Layer 2 of a small transformer language model trained on English Wikipedia (16 layers, counted from 0, width 64).
Take only the direct path to the model's output, skipping the later layers: a vector added to the residual stream pushes a token's score in proportion to its dot product with that token's output vector.

Output vectors of the tokens that the questions are about. A number n stands for (n - 500) times 0.021.
" album": 518 564 557 480 508 511 483 452 432 398 418 583 506 540 532 510 515 500 478 565 594 374 462 589 454 482 533 519 563 521 505 427 496 578 492 482 518 436 604 399 496 475 490 447 514 493 511 515 417 534 552 502 457 586 481 521 507 523 519 505 534 420 498 589
" century": 457 519 476 398 479 507 523 547 611 469 555 540 484 606 625 576 492 539 468 612 547 478 496 491 488 571 508 489 568 563 536 426 548 402 508 451 471 514 547 467 513 493 526 518 505 403 568 520 426 519 484 404 441 519 443 468 521 442 419 458 579 423 487 543
"ased": 485 397 505 466 475 592 579 505 375 466 472 549 457 487 573 567 521 574 550 500 559 475 458 522 599 396 515 520 541 542 493 505 488 466 509 490 577 436 557 489 647 547 471 572 557 476 515 529 482 549 495 439 435 628 545 590 533 464 585 492 598 464 521 640
"ampionship": 525 524 530 438 490 533 507 570 470 436 494 545 391 456 511 455 522 506 488 566 534 469 510 550 611 500 547 512 436 440 562 400 531 539 442 507 519 444 515 463 543 502 565 607 469 538 511 551 493 531 490 515 437 495 556 508 579 462 437 470 472 454 425 576
"adium": 525 558 473 481 560 528 497 520 541 446 559 454 482 578 532 526 497 494 463 559 488 455 505 530 559 499 519 534 402 398 503 486 492 535 522 576 500 397 470 382 570 516 512 579 533 491 544 533 486 561 502 533 378 487 586 522 604 410 491 496 528 473 450 610
"ument": 396 577 551 392 552 501 498 527 535 427 498 402 563 461 481 498 539 511 509 616 542 482 523 585 445 560 533 445 445 422 491 476 515 505 565 422 540 486 495 504 540 524 416 536 440 612 565 537 468 512 540 546 478 574 489 481 519 496 425 499 630 407 514 513
"irl": 470 608 551 494 463 466 562 499 474 394 456 606 478 529 553 521 472 508 480 573 621 450 630 524 506 514 583 521 455 490 550 487 479 549 534 514 572 497 497 431 554 488 420 566 457 540 530 521 490 465 521 486 399 581 496 523 501 489 511 454 504 447 545 562
"ide": 469 554 452 529 542 480 490 481 559 476 528 505 556 493 509 432 491 524 571 552 624 522 403 474 575 458 470 508 558 570 548 446 509 488 500 450 505 480 500 484 535 537 469 537 422 518 544 500 500 533 520 432 532 502 570 497 553 461 406 501 582 498 483 494
"ested": 489 491 536 512 491 514 517 594 457 487 462 477 478 495 513 455 487 472 487 591 512 461 539 479 483 548 587 490 445 494 550 507 567 460 578 478 535 457 489 604 542 548 447 603 465 507 496 541 485 675 605 353 481 498 469 538 513 487 501 553 585 503 523 509
"ect": 528 487 431 451 491 540 375 540 537 446 456 482 459 494 497 537 470 496 531 500 536 605 447 567 504 512 503 515 464 584 545 513 545 447 525 572 562 469 524 512 546 502 596 532 390 533 490 516 505 538 479 409 513 478 551 465 510 524 500 413 569 562 437 440
"day": 470 598 578 408 432 478 428 536 534 514 505 547 483 594 569 466 397 486 549 543 568 496 504 579 593 437 573 575 483 541 529 495 487 458 491 356 481 520 545 396 550 624 495 435 540 413 495 504 451 667 504 452 500 474 355 468 496 461 496 539 495 426 440 465
"ately": 526 519 506 488 429 480 523 557 494 558 527 462 396 568 394 557 495 542 493 561 490 617 560 460 460 489 521 506 545 548 598 449 457 528 572 506 547 563 440 458 576 588 580 486 456 579 526 530 482 539 514 342 544 659 407 508 595 468 482 572 492 527 592 524
"|---": 391 460 503 411 515 524 497 460 578 486 279 528 474 539 560 597 471 478 432 658 631 537 600 516 548 458 510 497 495 500 602 428 558 394 572 467 705 415 536 418 716 561 526 680 548 570 489 973 288 569 575 377 483 611 505 489 523 343 464 500 580 533 392 535
"ica": 457 488 530 480 546 530 489 464 590 442 519 412 461 501 491 503 449 517 483 572 501 534 542 548 418 545 486 436 519 547 526 510 448 442 575 491 454 423 480 455 561 438 492 491 440 576 542 505 479 554 526 457 504 418 514 499 473 476 463 515 478 506 386 457
"ese": 408 578 546 480 536 486 465 442 575 546 446 521 470 522 429 497 407 539 452 506 480 417 507 558 538 470 517 467 594 518 521 421 559 422 542 548 476 393 495 493 603 511 497 437 460 532 559 501 463 534 489 493 567 500 496 509 505 480 474 523 519 386 429 575
" Championship": 523 572 555 488 499 464 546 543 514 491 497 530 422 496 551 541 505 502 482 524 547 496 528 534 498 482 540 521 467 391 523 464 540 580 522 500 457 450 500 422 490 523 544 525 496 537 479 514 463 507 489 510 446 501 572 470 570 491 463 562 458 468 392 544
"ious": 475 539 477 472 460 548 430 429 469 486 532 595 446 533 501 490 449 508 473 522 524 512 495 484 503 468 520 435 518 525 555 417 529 488 514 504 594 532 381 451 616 510 504 466 424 437 509 505 426 577 493 494 526 609 416 489 446 471 503 522 533 448 472 445
"fess": 520 533 533 517 571 608 395 553 511 461 408 516 562 568 440 622 513 526 511 533 470 510 602 560 397 431 494 510 494 409 418 415 549 472 564 513 493 451 446 492 567 606 569 476 459 664 505 527 465 511 505 427 495 554 508 494 488 476 490 543 521 457 401 500
"one": 466 514 464 466 487 494 425 392 494 477 551 534 448 583 492 432 503 461 478 582 551 514 515 512 489 530 527 532 538 524 566 493 501 396 524 530 487 437 511 505 541 504 470 517 500 402 530 496 506 497 557 422 558 507 529 615 519 372 521 486 516 425 475 504

Output weights of attention head 1. The head adds the sum of these rows, row i times number i of z. A number n stands for (n - 500) times 0.00076.
o0: 606 442 675 571 591 288 600 543 696 584 473 371 373 601 519 483 495 416 559 305 329 686 547 601 450 469 391 509 531 475 358 253 545 401 439 181 370 367 427 491 493 573 614 438 581 617 355 563 670 283 420 393 496 376 742 664 677 594 374 593 505 556 631 630
o1: 583 431 551 564 575 706 278 583 733 696 523 504 505 579 437 364 301 335 575 221 358 297 652 340 216 499 514 466 362 264 615 353 676 514 511 679 417 400 487 757 542 806 541 540 585 592 385 438 600 556 359 817 488 427 527 496 401 406 376 541 498 583 215 374
o2: 320 467 758 443 509 594 519 482 633 439 376 451 343 631 538 581 415 483 621 441 639 519 474 728 479 674 340 463 574 633 447 606 564 531 554 411 497 627 336 435 493 291 531 288 391 693 467 501 586 368 594 498 409 324 389 424 586 552 412 512 426 504 494 443
o3: 718 336 343 663 419 465 606 628 504 562 297 416 390 505 463 339 576 300 318 582 433 685 419 585 443 325 224 482 364 356 538 389 502 619 660 605 608 550 465 322 389 398 575 571 565 549 380 497 595 449 607 505 574 608 573 549 553 643 645 579 451 623 529 628
o4: 541 324 328 750 389 471 560 506 550 468 323 649 458 518 537 377 307 435 330 574 594 661 427 261 638 450 491 434 454 643 545 663 435 539 756 427 413 571 360 330 488 634 387 571 462 469 517 541 585 492 544 583 517 364 309 375 505 512 630 388 432 631 470 478
o5: 498 627 349 521 456 335 710 442 538 543 612 328 541 508 521 286 444 417 515 399 366 492 240 536 608 631 417 177 488 540 517 454 184 414 412 113 419 479 334 355 352 653 437 607 534 531 533 612 636 482 568 710 545 504 512 410 645 584 698 501 448 450 596 523
o6: 377 267 412 620 563 471 692 405 454 527 665 533 587 509 498 614 518 487 564 528 520 532 617 516 477 526 514 371 507 443 484 481 367 500 424 435 429 613 404 479 361 517 311 520 525 455 584 466 351 377 447 295 365 789 402 789 391 472 506 522 510 472 464 538
o7: 369 518 486 405 493 632 551 421 490 512 637 534 541 618 822 552 290 443 602 419 459 462 502 362 263 538 518 218 480 561 543 474 537 380 467 414 431 535 597 638 547 679 542 493 262 352 434 343 596 601 664 725 563 431 522 509 420 652 477 495 559 344 389 301
o8: 561 441 475 536 362 432 615 569 233 470 339 426 561 518 736 566 549 454 325 493 621 548 629 286 687 365 485 671 515 531 425 517 419 630 630 623 647 562 444 447 433 321 571 497 472 416 398 766 393 594 477 413 414 407 375 639 562 583 682 418 568 640 793 632
o9: 534 586 80 665 326 655 499 590 284 472 408 514 656 497 665 423 581 315 552 483 544 568 676 288 325 189 422 423 343 431 453 553 403 774 785 855 693 576 564 323 443 367 524 521 534 345 520 557 443 484 660 296 493 816 363 822 569 652 546 538 487 602 415 434
o10: 456 535 700 198 461 485 486 440 476 465 476 473 449 489 344 357 645 617 500 669 682 144 593 627 275 519 464 546 547 374 430 612 612 412 464 761 656 550 565 496 529 199 525 445 592 591 415 426 533 684 557 490 537 561 781 483 442 589 478 539 532 314 440 583
o11: 381 483 600 591 552 556 475 442 301 447 635 645 620 522 773 712 475 454 727 422 375 670 483 453 934 578 529 621 533 823 406 372 474 493 111 506 400 452 532 492 499 649 633 385 513 411 638 550 553 456 509 197 427 458 423 298 477 303 310 381 489 426 695 581
o12: 525 734 272 722 494 490 263 637 486 338 353 686 540 479 478 177 449 530 511 672 649 640 505 525 417 268 289 391 640 838 577 379 531 616 451 543 468 491 627 335 462 327 563 469 703 591 503 388 517 296 428 335 387 788 499 435 514 453 338 479 357 632 469 493
o13: 443 312 716 396 459 311 660 561 323 446 508 570 541 522 98 365 728 667 517 706 692 320 840 609 431 444 568 528 675 353 399 574 298 508 667 403 475 528 254 438 559 402 350 470 526 535 529 603 414 524 389 283 383 481 723 707 382 528 573 466 457 291 448 735
o14: 530 574 301 593 484 357 306 414 631 376 749 518 442 650 559 152 356 682 722 682 492 637 465 457 600 396 540 217 540 776 546 350 526 400 494 436 426 514 399 510 791 865 357 444 476 311 692 391 527 588 476 533 483 596 352 282 174 381 295 344 439 295 246 539
o15: 419 543 568 265 637 602 467 558 516 599 137 798 663 507 663 735 426 350 465 521 597 519 500 362 344 437 448 510 679 641 636 427 527 515 552 647 603 558 757 643 667 465 455 359 446 389 300 413 368 673 536 828 646 528 535 382 417 623 527 556 572 625 474 387
o16: 462 440 604 196 563 432 579 256 437 402 443 578 405 436 231 449 646 379 347 657 694 336 365 719 288 486 331 269 615 680 497 557 575 420 430 518 565 690 628 274 514 383 183 399 660 591 327 210 431 758 474 625 568 500 680 601 298 609 524 480 634 218 387 522
o17: 566 433 315 467 560 443 550 599 511 577 453 701 435 653 343 501 528 489 686 397 543 487 579 592 400 357 406 477 714 520 558 546 547 471 705 270 482 466 526 579 700 700 418 386 304 468 472 448 518 590 464 544 624 438 727 577 196 425 486 490 474 334 205 475
o18: 409 736 408 831 460 476 309 466 294 313 834 570 670 637 418 250 366 731 778 502 553 604 611 430 447 512 589 469 633 748 531 406 431 563 276 158 337 441 406 559 700 506 426 610 451 413 623 510 457 356 423 263 311 656 427 615 472 526 541 350 460 434 514 490
o19: 340 216 765 424 440 488 545 419 508 552 476 595 511 549 525 414 403 358 602 314 571 313 743 359 563 597 497 422 524 602 504 391 568 452 363 622 322 528 362 645 595 711 512 490 514 563 448 465 624 635 361 602 344 275 624 354 249 462 538 323 466 310 497 498
o20: 569 512 590 651 701 445 854 624 408 574 607 577 265 469 182 657 673 502 462 530 368 461 431 801 545 611 482 390 421 277 441 506 573 491 371 322 392 448 434 382 457 509 421 597 525 615 514 588 387 574 465 712 604 688 668 689 529 594 504 510 537 553 363 609
o21: 549 656 384 409 523 493 350 601 440 534 361 567 545 510 570 402 467 554 466 611 574 604 595 586 298 410 338 548 481 532 537 266 696 534 644 637 655 510 500 440 607 472 640 597 516 614 449 434 529 328 557 440 528 694 646 392 553 485 559 533 438 497 359 437
o22: 555 379 419 565 694 505 272 524 559 427 125 946 557 418 445 575 235 259 531 493 635 748 467 450 575 332 411 322 701 855 545 406 613 470 501 434 565 622 593 366 729 634 410 428 640 299 425 404 433 478 263 559 512 470 488 374 467 473 689 480 491 547 382 469
o23: 585 699 286 446 404 352 498 710 506 587 418 288 404 620 517 230 487 593 419 505 405 513 373 500 502 435 514 274 441 387 511 391 537 645 606 529 500 441 382 304 478 598 540 641 559 580 475 609 520 552 671 751 411 599 425 269 680 490 377 432 407 657 359 486
o24: 475 611 725 632 641 562 692 653 220 471 581 631 422 578 256 504 659 430 552 422 491 453 754 838 370 503 494 406 342 332 473 223 683 692 402 553 483 486 337 478 685 595 418 521 555 645 472 630 302 514 482 695 480 791 664 739 430 688 537 409 500 515 231 583
o25: 387 362 405 437 515 702 414 439 544 548 604 526 476 588 978 654 384 603 625 558 438 466 586 266 431 617 425 589 529 562 563 393 499 355 417 578 498 554 694 920 439 558 627 465 218 419 501 467 495 554 595 492 558 466 472 474 180 445 464 582 567 354 594 386
o26: 479 641 370 530 477 552 489 469 556 506 588 385 420 539 671 576 374 516 578 398 457 522 421 441 549 631 486 449 484 588 459 473 506 446 435 374 542 497 376 504 348 478 643 546 346 585 547 531 681 400 683 501 466 385 394 344 692 477 548 572 430 508 544 508
o27: 464 644 361 616 523 410 595 567 486 503 605 358 575 504 582 634 487 675 448 382 427 481 739 450 398 580 666 491 493 300 331 446 426 520 565 251 492 561 226 503 407 445 524 600 318 553 620 581 386 318 489 428 407 670 333 816 582 545 602 539 568 503 479 387
o28: 282 439 728 335 537 647 611 505 230 504 585 638 384 557 279 674 756 543 611 549 508 404 690 649 448 557 596 646 363 167 529 403 607 561 569 682 489 429 469 693 696 542 477 524 313 523 539 608 303 671 673 579 513 540 609 594 399 544 494 329 427 275 285 452
o29: 734 695 398 545 610 444 315 600 547 387 443 623 395 480 372 491 576 719 514 554 542 678 344 634 621 347 624 777 554 611 564 518 712 508 675 449 571 392 550 409 688 595 546 513 477 521 537 465 541 546 570 312 588 405 610 437 602 411 467 537 523 472 421 514
o30: 452 572 486 457 623 670 546 566 684 585 417 548 486 477 720 414 293 307 575 570 438 562 218 568 361 534 191 211 497 791 772 190 625 354 375 540 458 617 604 468 446 651 586 525 568 452 503 376 685 466 567 774 573 613 666 183 620 678 568 550 405 614 490 415
o31: 605 563 406 695 518 440 541 703 340 488 570 482 635 629 573 435 372 396 435 180 543 444 741 400 492 490 639 333 492 516 388 533 525 606 334 129 375 552 367 538 591 594 515 556 448 455 462 727 487 374 346 634 413 540 383 824 508 691 549 558 665 531 540 414

Each question shows a token from some text and the vector z that the head gathered there. A number n stands for (n - 500) times 0.0041.

"18": 435 518 454 404 437 553 533 682 395 679 565 582 633 476 878 423 602 591 676 502 448 557 285 642 497 621 523 535 495 486 544 560
Which of these tokens does it push up most? "ious"

" ": 477 622 520 342 479 555 494 618 369 342 543 404 366 553 657 441 517 565 608 547 557 527 432 532 553 549 547 609 563 502 497 570
Which three tokens does it push up most, strongest first? "ument", "ese", "ica"

" and": 499 480 530 596 497 520 465 467 419 577 473 453 600 381 516 509 464 505 441 354 442 608 545 581 406 484 574 507 385 574 573 417
Which of these tokens does it push up most? "ect"

"ed": 326 518 395 505 443 457 438 377 436 486 633 384 471 558 504 373 504 328 373 380 575 391 395 522 517 425 403 368 715 572 413 231
Which of these tokens does it push up most? "adium"

"cept": 494 487 380 558 556 455 553 502 607 551 475 486 447 506 428 520 527 381 410 485 518 377 564 495 463 484 420 434 466 465 443 545
Which of these tokens does it push up most? "ased"

"ey": 542 660 424 467 407 447 533 496 434 461 526 489 544 532 511 570 507 574 538 601 507 513 552 446 583 534 460 466 519 449 566 614
Which of these tokens does it push up most? "fess"

"r": 474 413 483 495 506 568 524 456 353 463 566 467 632 523 606 425 644 583 466 450 494 544 500 579 349 434 511 489 339 592 515 394
Which of these tokens does it push up most? "ide"

":": 466 421 490 656 521 597 435 492 554 558 515 307 581 521 600 575 653 671 362 439 470 616 535 717 455 401 536 578 448 580 539 429
Which of these tokens does it push up most? "|---"

" that": 455 485 522 625 625 513 492 502 569 545 414 417 584 504 663 529 485 672 351 494 421 628 565 670 406 566 526 508 412 553 548 416
Pushed down most: "ument"

" |": 629 585 510 550 431 548 506 540 386 517 452 479 572 458 519 472 525 567 552 470 447 585 447 489 492 524 561 560 390 523 574 574
Which of these tokens does it push up most? "ide"

"|": 422 393 436 494 551 598 587 407 419 468 424 426 579 478 574 448 513 526 583 417 636 478 557 607 557 340 498 583 468 587 525 528
Which two tokens does it push up most, strongest first? "ately", "ide"

"ures": 540 447 535 709 506 578 477 465 472 695 448 399 486 297 405 471 463 513 386 300 505 563 493 565 440 439 591 578 377 550 523 506
Pushed down most: "ese"

" G": 456 559 532 425 552 422 561 499 472 430 402 525 479 465 472 525 560 451 503 510 487 429 621 399 482 512 488 506 444 506 494 532
Which three tokens does it push up most, strongest first? "day", " century", "ious"

"|---|---": 374 387 401 508 654 632 606 401 506 497 356 364 526 466 558 451 474 447 537 408 596 341 527 624 462 354 474 542 441 509 466 484
Which of these tokens does it push up most? "ately"

"ia": 661 485 534 499 377 519 369 499 375 390 574 544 556 418 707 464 637 478 518 453 450 609 461 576 460 504 584 514 369 694 569 461
Which of these tokens does it push up most? "ide"

"8": 474 572 587 281 531 493 547 677 347 508 582 464 572 586 782 440 407 518 737 547 310 555 332 545 329 603 573 601 416 475 529 444
Which of these tokens does it push up most? " century"

"6": 619 546 418 487 399 571 386 533 550 443 549 527 434 548 628 349 450 468 550 535 552 531 297 658 554 471 525 529 535 570 455 522
Which three tokens does it push up most, strongest first? "adium", "ampionship", "ument"

" I": 553 581 424 553 472 456 519 605 481 549 474 471 448 449 494 502 520 496 529 507 424 532 501 374 455 644 490 551 460 473 536 537
Pushed down most: "ampionship"

" they": 493 551 394 619 506 532 590 563 443 582 495 382 559 506 627 460 542 564 501 517 476 589 440 583 541 535 484 508 524 458 594 494
Which of these tokens does it push up most? "ious"

"O": 477 526 347 573 501 410 528 520 572 582 520 440 490 532 424 465 510 430 473 497 442 511 453 450 440 561 439 513 477 498 446 440
Which of these tokens does it push up most? "ested"

"l": 459 419 387 527 551 442 568 462 560 478 486 573 498 564 437 422 402 467 523 529 470 470 502 405 375 623 475 491 466 495 411 403
Which of these tokens does it push up most? "ased"

" tr": 481 575 454 509 559 427 582 484 503 512 433 519 428 456 526 448 479 440 431 526 577 409 504 517 561 502 425 454 567 493 485 473
Pushed down most: "ide"

"ion": 498 467 438 477 393 353 663 423 477 564 532 500 509 667 494 433 492 437 576 467 514 530 475 422 574 487 395 632 607 430 336 453
Which of these tokens does it push up most? "irl"

"s": 482 556 500 528 401 544 567 468 391 562 597 327 583 642 642 451 609 619 587 535 502 600 374 558 639 481 509 601 556 444 488 577
Which three tokens does it push up most, strongest first? "ument", "fess", "irl"

"eal": 285 436 499 516 516 568 485 575 577 689 526 467 432 463 704 548 571 567 393 495 437 524 568 622 504 473 553 502 579 444 494 401
Which two tokens does it push up most, strongest first? "ious", "|---"

"er": 493 448 512 448 505 525 524 446 361 419 549 499 694 555 622 431 585 579 515 504 537 532 492 565 431 458 463 515 361 572 540 380
Which of these tokens does it push up most? "ide"

" his": 501 514 543 512 463 398 593 483 517 560 522 522 596 607 699 504 560 661 490 596 408 624 560 538 546 564 467 536 502 499 491 482
Which of these tokens does it push up most? "ious"

"u": 562 462 494 478 463 441 523 530 465 576 473 610 491 508 502 519 413 406 567 489 422 561 550 510 483 453 524 562 508 506 507 530
Which two tokens does it push up most, strongest first? "ately", " century"

"istory": 380 465 485 601 457 530 452 636 627 747 555 427 439 466 688 617 642 671 395 539 411 583 602 593 557 497 527 501 621 430 553 468
Which three tokens does it push up most, strongest first? "ious", "|---", " album"

"est": 444 409 546 423 480 462 592 503 406 528 505 568 532 442 475 460 467 423 562 426 522 460 512 378 479 535 512 493 478 484 591 432
Which three tokens does it push up most, strongest first? " century", "ide", "one"

" m": 565 597 485 486 487 453 473 579 475 445 444 599 511 382 531 572 346 437 492 568 437 556 568 515 481 606 537 452 483 465 655 492
Which three tokens does it push up most, strongest first? "ect", " century", "day"

",": 614 571 530 465 521 644 441 580 372 415 549 414 553 556 620 348 390 497 639 476 419 578 340 614 357 508 646 533 359 505 573 472
Which two tokens does it push up most, strongest first? "ide", "ica"

" because": 435 631 457 539 477 368 597 661 580 621 394 493 502 378 742 585 481 482 491 507 331 649 580 518 506 724 509 589 502 399 611 551
Which of these tokens does it push up most? "ious"

" D": 499 374 388 582 343 447 384 462 493 518 702 601 561 499 359 437 525 439 394 439 691 601 474 513 596 558 510 407 643 622 552 352
Which of these tokens does it push up most? "ampionship"

"ent": 452 561 390 471 529 502 500 540 513 462 426 445 471 443 494 528 347 406 534 475 475 447 438 511 439 584 474 535 489 402 443 499
Which two tokens does it push up most, strongest first? "ested", " century"

"|---|": 402 367 410 501 583 616 610 380 429 485 385 383 580 466 564 457 494 513 583 382 633 435 551 616 516 315 487 603 431 583 503 525
Which three tokens does it push up most, strongest first? "ately", "ide", "adium"

" s": 512 381 467 527 549 451 525 472 497 502 371 709 482 384 541 416 492 543 447 458 712 402 605 439 569 537 422 335 606 614 549 330
Which of these tokens does it push up most? "ased"

".": 446 514 533 280 371 463 449 538 488 383 530 625 353 530 501 579 420 560 526 530 490 516 515 477 489 571 585 564 591 544 405 514
Pushed down most: "ately"

"ans": 447 529 492 580 498 515 517 450 456 596 507 401 616 498 548 476 474 551 484 436 475 609 472 604 518 500 529 541 471 519 522 453
Which of these tokens does it push up most? "ately"

"L": 269 405 562 528 447 470 470 652 641 781 571 514 428 494 731 648 668 708 403 520 416 565 656 569 572 525 514 478 685 433 444 437
Which of these tokens does it push up most? "ious"